Layer 10 of a small transformer language model trained on English Wikipedia (13 layers, counted from 0, width 128).
Take only the direct path to the model's output, skipping the later layers: a vector added to the residual stream pushes a token's score in proportion to its dot product with that token's output vector.

Output vectors of the tokens that the questions are about. A number n stands for (n - 500) times 0.0058.
"friend": 589 613 494 578 523 584 474 385 534 557 452 456 427 514 597 532 442 471 627 279 545 406 497 330 576 529 565 608 535 548 638 544 507 562 561 563 718 600 512 495 567 419 395 447 474 566 565 551 455 508 485 495 648 456 486 422 474 408 393 608 361 530 415 485 525 454 612 459 451 549 599 537 576 539 382 567 433 341 420 582 526 458 691 543 466 407 554 612 525 439 551 455 395 538 439 533 582 663 356 533 391 324 498 520 482 509 423 584 533 422 442 396 613 468 524 470 421 444 412 510 574 541 619 624 404 379 375 484
"ficient ": 573 490 396 559 493 576 502 480 479 389 636 667 629 573 481 336 476 484 500 433 556 534 543 291 517 536 348 620 335 619 548 433 484 492 511 477 618 510 604 471 482 556 514 456 480 502 630 511 512 584 574 492 531 549 448 455 558 481 421 609 370 483 616 587 469 422 397 451 470 535 362 375 629 404 557 486 550 487 400 520 606 467 529 411 363 483 500 457 656 377 509 591 512 587 578 447 353 514 554 510 380 481 457 637 451 607 303 646 395 489 436 325 568 480 540 400 444 382 463 496 353 580 603 436 434 517 503 402
"mer": 585 536 499 405 497 561 486 494 583 430 524 451 567 368 568 539 561 431 571 347 430 579 566 357 495 649 395 496 481 489 510 532 592 571 545 545 611 573 496 522 476 414 421 496 457 434 588 500 502 565 508 584 498 426 575 482 430 514 430 463 496 550 585 519 522 406 408 551 386 499 450 488 475 438 502 476 535 502 421 590 342 609 592 530 399 456 481 530 556 458 451 544 509 425 528 457 469 555 493 504 420 468 492 400 468 530 530 553 421 493 547 431 595 458 555 508 542 468 609 532 330 566 524 524 510 555 445 524
"led ": 485 541 494 563 579 420 572 431 500 519 734 512 582 452 420 541 423 524 480 406 538 582 715 464 555 449 432 573 524 502 423 468 522 625 552 487 507 535 604 389 636 493 568 521 415 446 530 519 400 488 485 466 557 488 482 417 407 318 510 490 421 520 473 428 500 437 475 484 463 499 457 394 565 536 439 591 550 421 527 621 461 476 482 458 353 474 507 557 482 435 549 571 622 363 539 431 487 689 345 406 553 413 550 437 472 595 544 458 456 514 429 351 465 498 462 526 415 396 362 509 485 388 605 575 495 628 333 507
"ocr": 491 574 403 494 472 548 494 410 712 517 529 470 436 400 650 456 515 405 477 481 422 496 481 429 459 595 454 553 375 513 642 512 454 439 582 543 522 473 535 460 474 438 431 458 482 472 567 505 471 524 390 623 530 416 433 409 381 466 535 428 427 476 536 557 512 515 431 359 463 501 421 409 623 428 536 405 505 420 444 526 622 487 600 440 389 542 627 559 535 524 490 567 587 419 500 442 461 512 275 512 526 495 588 575 477 564 500 575 448 611 550 370 500 598 656 538 369 403 337 508 472 478 571 576 475 404 577 459
"ement ": 515 574 453 539 432 469 609 375 576 355 480 584 733 433 438 470 337 476 531 423 627 562 731 564 505 718 592 630 318 644 530 546 536 521 494 566 550 456 580 377 572 559 517 642 443 527 543 564 444 538 520 518 627 420 424 489 431 547 520 430 493 512 424 621 543 512 535 600 502 500 325 545 472 453 514 584 475 439 526 539 726 637 550 342 406 488 666 503 487 341 617 500 502 336 609 471 375 588 430 546 428 495 482 498 416 485 535 489 469 546 482 483 479 463 610 534 441 598 457 555 302 447 382 593 452 589 474 456
"statistics": 668 538 473 556 476 485 455 370 619 535 583 502 599 590 429 585 401 377 439 474 382 400 441 524 497 557 380 626 351 561 642 520 543 463 488 621 526 582 611 355 441 463 497 492 221 518 612 391 585 459 469 536 631 329 619 403 508 394 479 249 425 553 396 530 411 467 405 414 474 566 386 585 500 486 408 608 364 340 632 629 603 632 564 468 406 561 654 577 667 505 466 460 429 506 481 428 453 653 402 555 285 324 524 493 474 556 433 528 513 548 450 333 573 461 586 472 524 552 466 544 493 414 639 424 470 545 357 449
"ants ": 496 516 443 532 514 544 479 442 453 353 497 529 671 488 607 463 577 586 416 378 451 473 689 425 369 610 442 528 531 572 352 509 573 632 482 626 520 470 561 495 490 417 449 408 521 411 543 575 508 490 523 472 581 496 424 388 397 533 436 519 518 414 549 576 539 567 487 427 524 511 458 623 648 455 463 531 523 390 474 650 641 539 559 407 514 450 539 471 555 381 564 556 438 422 395 530 527 621 396 559 524 420 601 577 460 491 458 473 536 634 500 533 505 384 436 390 391 404 281 474 497 435 461 525 513 518 593 375
"ember ": 495 573 404 526 463 597 591 547 644 545 476 452 650 512 572 508 475 397 656 353 428 402 588 403 391 560 387 519 370 513 490 614 513 561 460 467 485 509 581 485 724 437 450 470 410 511 479 615 344 594 538 604 692 487 447 558 521 351 346 357 424 543 553 575 454 566 423 500 541 526 418 426 510 534 504 492 410 439 364 590 498 516 594 452 527 533 580 618 466 450 572 510 448 502 570 568 380 516 359 527 413 478 463 502 449 523 511 434 428 523 551 414 684 400 415 507 506 463 444 581 439 431 616 532 521 486 536 409
"households": 633 582 457 386 406 628 612 606 500 503 519 492 587 469 542 467 513 293 571 350 432 459 526 510 405 628 310 642 390 572 565 581 543 672 500 642 626 772 551 455 557 390 480 503 561 497 608 708 439 621 484 625 708 413 409 391 352 523 402 281 494 378 432 560 541 523 339 391 650 619 453 489 493 469 466 631 347 519 510 578 558 600 544 409 547 409 564 538 618 445 549 374 435 556 440 396 458 790 538 620 508 344 639 381 464 486 521 366 314 557 546 440 688 459 602 553 470 547 352 344 434 450 542 506 400 597 546 542
"thous": 568 577 490 403 473 580 455 395 500 349 632 535 585 514 500 525 533 567 637 354 481 444 629 510 458 622 506 491 618 594 532 505 489 546 563 646 614 535 582 336 529 402 506 316 463 466 652 622 466 580 612 618 662 444 500 455 391 599 451 528 387 433 538 507 433 387 484 438 542 553 392 537 624 538 520 402 393 442 511 554 474 491 502 396 428 430 540 519 483 442 446 614 428 524 361 344 481 519 529 500 440 493 551 521 477 554 445 508 537 487 537 464 611 414 591 550 429 467 334 360 310 495 456 506 413 606 547 480
"ened ": 440 676 431 521 360 442 541 530 632 417 662 575 732 498 521 469 297 435 530 387 623 457 613 516 453 591 506 548 316 586 556 583 516 536 492 453 597 572 498 303 661 417 479 425 389 538 419 438 429 617 507 429 557 403 512 493 441 422 417 479 481 511 546 456 493 491 520 403 402 524 344 550 569 437 451 418 489 379 520 549 438 426 584 358 599 572 383 514 529 502 544 529 517 369 571 489 494 729 494 465 490 503 502 601 421 518 607 481 537 531 464 369 592 466 576 404 405 429 486 559 524 384 609 536 543 572 325 408
"Succeeded ": 600 624 456 633 454 737 636 452 665 497 597 488 429 477 573 503 419 580 535 327 653 450 637 493 536 489 574 639 434 485 562 564 449 572 574 534 623 614 534 334 726 494 440 477 404 695 534 474 348 566 604 737 553 393 323 490 391 320 458 535 467 500 636 718 377 417 411 373 358 563 553 587 660 444 299 781 365 432 305 620 631 589 451 478 475 323 349 477 586 602 408 693 643 454 548 470 312 410 393 492 333 453 637 457 472 546 473 599 634 583 407 386 476 423 532 475 385 693 453 677 500 263 500 625 119 533 509 586
"igital ": 876 607 182 656 257 649 560 419 813 472 900 676 702 468 699 438 384 400 545 371 598 323 649 342 388 667 306 685 264 651 615 508 620 770 622 575 570 662 568 354 590 431 396 416 211 629 553 792 411 771 557 694 707 366 482 460 308 301 327 273 367 398 653 648 366 310 379 274 492 595 289 538 930 351 251 653 383 321 317 637 613 703 804 351 230 434 645 622 629 392 577 620 328 335 554 457 281 730 299 700 403 370 537 437 320 976 238 555 390 741 470 215 619 411 575 449 531 410 354 620 259 377 675 573 347 557 338 338
"Location ": 493 592 455 550 541 571 599 370 667 344 605 575 634 435 546 326 442 474 541 478 494 309 485 673 350 480 383 601 471 440 590 515 636 594 448 437 556 564 610 503 452 520 469 552 362 564 518 542 404 635 520 600 477 457 383 494 513 355 406 546 436 580 510 612 342 536 445 447 502 583 482 589 568 500 502 541 425 412 404 512 587 531 561 424 628 272 469 625 615 453 527 541 498 380 518 516 449 631 350 516 336 497 620 536 498 510 500 467 593 427 382 460 533 443 464 429 567 540 584 588 507 397 398 374 469 564 442 480

Each question shows what one neuron of this layer's MLP adds at an activation of 1. A number n stands for (n - 500) times 0.0023.

n285: 455 600 346 488 608 536 578 365 495 519 444 488 482 417 503 613 381 468 451 588 426 510 555 474 468 552 566 583 436 756 500 441 415 466 392 516 559 385 451 596 599 690 425 459 492 581 520 566 620 466 545 543 540 453 425 676 424 412 562 543 576 500 386 517 546 406 543 498 449 811 281 570 671 490 500 603 610 505 583 461 626 462 407 470 294 454 515 482 665 559 507 433 602 495 400 433 530 608 462 439 670 448 612 464 593 380 405 510 489 683 485 435 521 394 549 382 455 449 538 566 453 498 412 477 455 574 371 579
Which three tokens does it push up most, strongest first? "igital ", "ement ", "Succeeded "

n300: 423 319 313 568 612 474 439 536 392 357 578 365 507 553 414 687 372 544 520 511 627 468 550 575 537 329 376 476 570 495 493 435 492 425 475 526 575 500 469 337 583 536 540 508 322 461 525 485 631 505 638 348 449 503 587 603 555 433 399 562 518 488 500 587 516 370 670 526 460 319 512 483 407 545 658 655 511 417 415 562 357 515 550 590 436 432 488 508 603 588 545 452 556 467 533 303 544 500 669 528 722 612 486 464 305 503 442 443 524 554 459 490 459 593 556 435 577 500 476 338 529 522 521 442 481 531 462 519
Which of these tokens does it push up most? "led "

n295: 550 350 634 454 565 566 596 481 601 571 409 469 512 663 511 603 516 448 413 446 449 474 492 794 514 654 690 447 452 495 581 687 695 404 453 486 467 432 413 399 415 468 461 531 431 396 521 441 513 517 519 495 391 484 505 613 598 539 522 592 555 600 610 483 308 604 354 528 365 313 490 491 584 468 530 341 415 449 522 546 416 487 445 545 367 281 440 481 388 469 416 470 506 549 677 531 474 480 437 553 495 466 545 593 379 654 449 429 556 404 448 518 476 630 345 479 421 575 480 366 425 510 607 580 729 307 481 514
Which of these tokens does it push up most? "Location "

n198: 576 500 377 463 421 464 370 623 554 534 357 609 512 701 351 538 310 540 456 362 461 596 500 623 509 508 319 583 451 579 451 554 518 548 578 537 458 527 642 444 642 581 538 591 495 530 511 604 666 648 299 437 596 575 313 571 470 460 460 568 455 573 530 405 451 320 505 495 641 227 412 458 416 656 409 473 471 567 349 498 439 456 515 508 540 500 690 550 284 511 386 627 457 594 308 621 482 366 407 568 390 537 518 509 392 390 552 469 491 525 664 433 597 533 465 448 435 628 585 585 582 575 399 514 523 398 478 529
Which two tokens does it push up most, strongest first? "ember ", "ement "

n264: 620 503 477 360 473 500 443 607 460 658 532 555 405 574 587 484 487 599 374 760 389 471 312 423 458 394 508 393 573 580 503 494 584 447 565 534 508 558 368 672 505 420 525 535 430 446 619 581 490 510 520 351 613 580 465 408 562 554 493 516 423 476 606 477 420 528 371 490 449 394 572 500 634 578 672 573 469 677 448 471 396 462 617 645 439 314 453 653 483 634 579 478 606 382 551 520 535 450 307 578 438 649 452 456 496 433 544 431 613 397 450 460 659 505 594 387 364 519 548 478 659 655 636 440 548 388 418 578
Which of these tokens does it push down most? "ement "

n229: 473 591 593 574 656 482 673 470 574 593 524 428 398 534 563 471 591 523 473 520 467 305 664 618 469 653 610 684 441 441 503 562 346 494 698 522 618 541 600 448 676 568 324 325 420 573 450 524 457 449 457 575 544 573 447 291 639 562 376 630 561 365 538 622 610 421 456 409 588 621 309 536 484 384 525 634 468 565 530 567 587 521 620 450 599 518 532 524 535 668 520 605 550 450 386 381 458 423 272 547 634 563 461 416 370 451 412 600 469 751 445 538 609 547 370 456 629 527 536 225 290 512 534 404 328 472 463 500
Which three tokens does it push up most, strongest first? "igital ", "Succeeded ", "households"

n298: 382 471 537 578 509 536 597 583 414 523 589 511 383 494 481 479 393 482 514 558 421 482 497 528 578 405 451 465 447 463 585 484 456 492 474 657 406 362 525 641 468 441 522 396 487 392 399 408 433 272 506 394 528 511 658 484 392 527 358 500 539 543 470 600 491 683 425 464 489 434 478 563 511 411 551 559 534 451 693 341 576 395 439 489 540 478 421 412 620 180 459 388 400 260 482 531 515 617 477 583 466 393 457 470 630 423 342 511 619 418 479 637 470 363 442 549 524 505 696 557 463 447 511 557 645 383 640 512
Which of these tokens does it push up most? "ants "

n72: 423 669 248 460 405 324 585 630 531 591 482 581 357 459 482 474 389 508 545 433 388 513 632 489 460 612 568 782 495 346 490 482 643 487 369 516 435 385 569 608 570 463 454 533 441 502 525 536 565 596 522 555 518 503 333 524 464 443 420 649 686 662 578 604 415 492 407 522 505 479 552 405 552 578 453 413 608 545 376 380 615 443 444 588 619 669 340 458 478 452 502 592 569 425 512 489 531 481 312 510 465 445 578 395 530 374 438 394 560 532 565 391 455 562 482 447 538 394 490 618 515 576 478 395 380 500 495 586
Which three tokens does it push up most, strongest first? "Succeeded ", "Location ", "ember "

n162: 522 372 275 346 565 543 626 455 337 584 517 637 573 497 399 341 475 503 553 450 500 440 607 650 483 383 583 442 505 552 489 374 613 568 512 474 602 486 472 527 689 518 403 571 387 513 481 597 394 483 425 542 406 492 585 617 525 391 513 478 665 516 546 428 503 386 506 503 579 545 571 515 550 569 429 497 426 475 734 475 360 789 510 426 443 650 511 576 602 468 479 534 664 477 461 529 449 515 550 528 357 752 466 555 391 575 420 616 503 316 301 522 568 580 707 656 525 492 578 433 538 443 392 308 491 497 564 655
Which of these tokens does it push up most? "Location "

n262: 725 625 647 536 608 564 576 551 445 457 530 539 457 626 442 470 527 447 553 598 633 537 396 582 552 426 467 442 464 456 419 483 583 628 442 342 560 389 386 522 545 585 484 377 393 532 390 398 488 430 575 452 517 470 535 582 609 532 346 564 541 663 464 346 558 554 659 490 558 537 621 368 526 689 571 466 469 345 457 502 442 651 608 507 441 540 502 525 481 510 614 417 455 600 421 532 595 463 465 463 474 500 582 323 741 476 493 500 490 489 406 429 487 512 558 489 665 418 587 583 563 386 534 528 607 327 538 508
Which of these tokens does it push up most? "friend"

n256: 555 562 628 475 532 503 411 540 445 608 699 485 462 444 417 576 437 595 350 461 519 554 533 603 637 473 495 417 469 440 560 531 585 291 589 473 357 708 387 462 651 552 542 460 555 421 503 368 431 445 544 548 704 503 453 540 482 406 370 668 514 445 684 345 458 467 363 424 503 357 498 553 558 511 525 488 484 374 355 560 535 566 751 692 632 500 557 457 560 428 641 508 447 635 418 536 365 544 517 455 444 408 624 451 419 541 447 438 378 431 410 495 559 458 307 470 432 474 430 527 520 487 542 537 431 505 443 486
Which of these tokens does it push up most? "igital "

n19: 566 421 760 457 466 469 594 483 649 408 628 462 415 532 525 577 492 543 449 531 494 649 561 392 310 434 508 435 562 363 590 461 632 514 512 538 559 475 398 462 531 558 446 464 522 588 462 597 404 527 713 589 563 378 412 396 547 571 674 472 463 374 541 440 438 554 602 391 518 373 307 328 456 461 524 558 436 581 475 429 520 514 432 423 500 400 359 317 443 449 640 346 526 443 562 482 446 351 509 594 287 548 323 451 626 296 495 650 581 466 640 448 525 456 411 256 659 522 584 640 656 565 515 528 570 503 535 592
Which of these tokens does it push up most? "Succeeded "

n153: 589 472 368 451 506 607 509 503 447 593 514 313 373 663 483 528 690 421 603 446 517 307 403 468 503 398 551 546 335 589 618 546 445 595 440 371 462 547 589 361 455 754 557 657 447 520 434 627 524 500 465 455 487 382 179 576 635 364 603 584 309 330 577 531 461 456 747 500 399 348 596 357 536 593 393 510 445 433 534 520 466 435 389 475 434 523 574 603 442 442 449 523 393 497 463 559 439 526 359 435 532 527 598 537 389 613 416 500 497 567 495 569 537 377 549 525 628 551 428 611 560 390 717 429 482 570 480 485
Which of these tokens does it push down most? "mer"

n115: 494 557 338 354 506 431 562 515 689 599 500 565 566 469 579 604 622 410 533 382 588 472 321 402 554 398 377 391 610 526 697 602 569 461 702 458 483 506 595 415 450 375 481 488 631 503 497 535 475 421 470 479 507 568 396 336 433 519 511 725 644 520 556 475 401 701 657 489 552 695 527 452 638 483 311 474 562 404 518 537 509 401 423 541 511 509 369 178 626 506 663 580 531 514 377 491 456 489 556 520 469 342 382 296 555 500 626 420 433 553 545 312 408 477 285 470 457 413 582 391 500 523 469 297 607 488 573 466
Which of these tokens does it push down most? "ement "

n249: 595 482 743 423 532 471 398 489 459 510 612 465 359 437 534 580 565 429 661 535 589 569 532 407 511 626 396 457 610 531 540 615 522 529 493 430 518 602 487 606 482 460 447 375 580 446 531 573 557 615 621 356 438 500 606 537 637 619 261 446 625 564 474 511 651 562 500 567 431 543 431 385 431 526 535 441 698 488 447 585 542 461 630 503 434 435 434 329 452 470 624 526 472 483 368 547 506 613 347 531 580 324 441 674 568 358 540 566 500 591 450 487 466 544 447 579 672 354 620 479 457 586 440 497 527 594 560 628
Which of these tokens does it push up most? "mer"

n111: 568 497 505 605 561 483 442 339 489 376 631 673 554 687 332 443 373 505 486 528 368 500 633 589 407 292 585 522 522 462 544 596 544 450 398 310 439 444 567 550 426 455 662 483 380 520 476 446 573 510 596 495 485 542 497 439 484 423 423 614 587 592 555 370 460 629 402 466 713 415 427 581 555 535 414 438 410 525 539 502 575 546 385 419 596 470 457 475 468 550 503 346 491 599 421 555 272 389 652 560 395 363 377 455 596 639 369 508 577 472 519 527 458 429 362 546 454 735 598 519 558 635 549 497 382 596 361 591
Which of these tokens does it push down most? "ocr"

n28: 415 434 504 428 471 606 557 360 451 549 425 397 645 620 411 639 556 590 587 607 362 624 556 495 546 551 575 545 393 523 544 554 631 341 502 481 485 556 513 570 635 514 395 663 521 526 480 469 366 614 441 539 670 489 528 424 492 585 495 467 460 505 483 665 434 638 433 544 443 563 536 349 211 505 586 369 516 379 400 585 432 611 464 469 538 435 417 398 623 372 522 466 333 642 502 557 640 517 390 570 510 575 502 607 496 561 480 413 603 398 530 525 450 405 442 564 372 596 544 375 497 427 574 682 522 578 475 475
Which of these tokens does it push up most? "ember "

n194: 567 344 687 628 430 446 481 503 527 431 533 356 532 521 505 545 515 697 459 500 525 502 401 459 412 402 487 541 565 416 512 562 411 551 609 474 420 515 444 473 407 420 400 417 520 475 530 470 519 419 641 402 372 352 433 476 540 539 434 420 425 369 349 579 566 580 448 613 492 348 574 514 624 442 495 457 422 445 579 322 563 410 389 592 456 646 328 536 508 546 467 495 463 339 432 519 503 454 497 617 587 566 519 599 518 509 560 438 534 642 575 552 548 373 658 559 455 497 384 477 500 786 558 500 566 456 592 497
Which three tokens does it push up most, strongest first? "ants ", "ocr", "thous"

n246: 423 376 712 567 612 540 656 409 428 658 424 367 457 500 534 514 672 473 372 450 640 544 364 583 436 537 587 617 372 641 458 425 572 537 488 407 489 500 705 287 531 653 528 429 583 439 448 617 430 540 691 416 370 423 389 745 589 622 444 508 483 500 449 775 515 411 728 452 497 587 441 528 415 603 550 538 562 508 554 482 514 486 466 472 437 545 519 559 602 370 614 534 406 622 594 500 521 513 437 514 553 524 476 665 533 460 353 594 445 572 497 716 610 494 495 406 528 422 560 621 543 470 444 621 374 474 575 332
Which two tokens does it push up most, strongest first? "ement ", "ficient "

n83: 681 590 495 389 554 506 531 432 527 490 438 636 417 333 497 471 561 461 571 618 557 574 486 530 377 569 584 497 541 306 526 340 630 608 493 606 513 397 522 417 449 476 580 414 446 427 455 527 469 546 380 486 634 590 471 478 679 517 554 484 403 410 520 529 571 472 554 533 457 614 461 482 585 570 510 626 502 488 489 427 519 537 727 602 518 465 350 405 605 641 431 375 514 709 513 355 526 301 486 460 418 427 452 591 642 440 564 363 711 527 469 418 336 612 474 494 258 425 503 519 503 374 528 578 446 622 363 538
Which of these tokens does it push down most? "ember "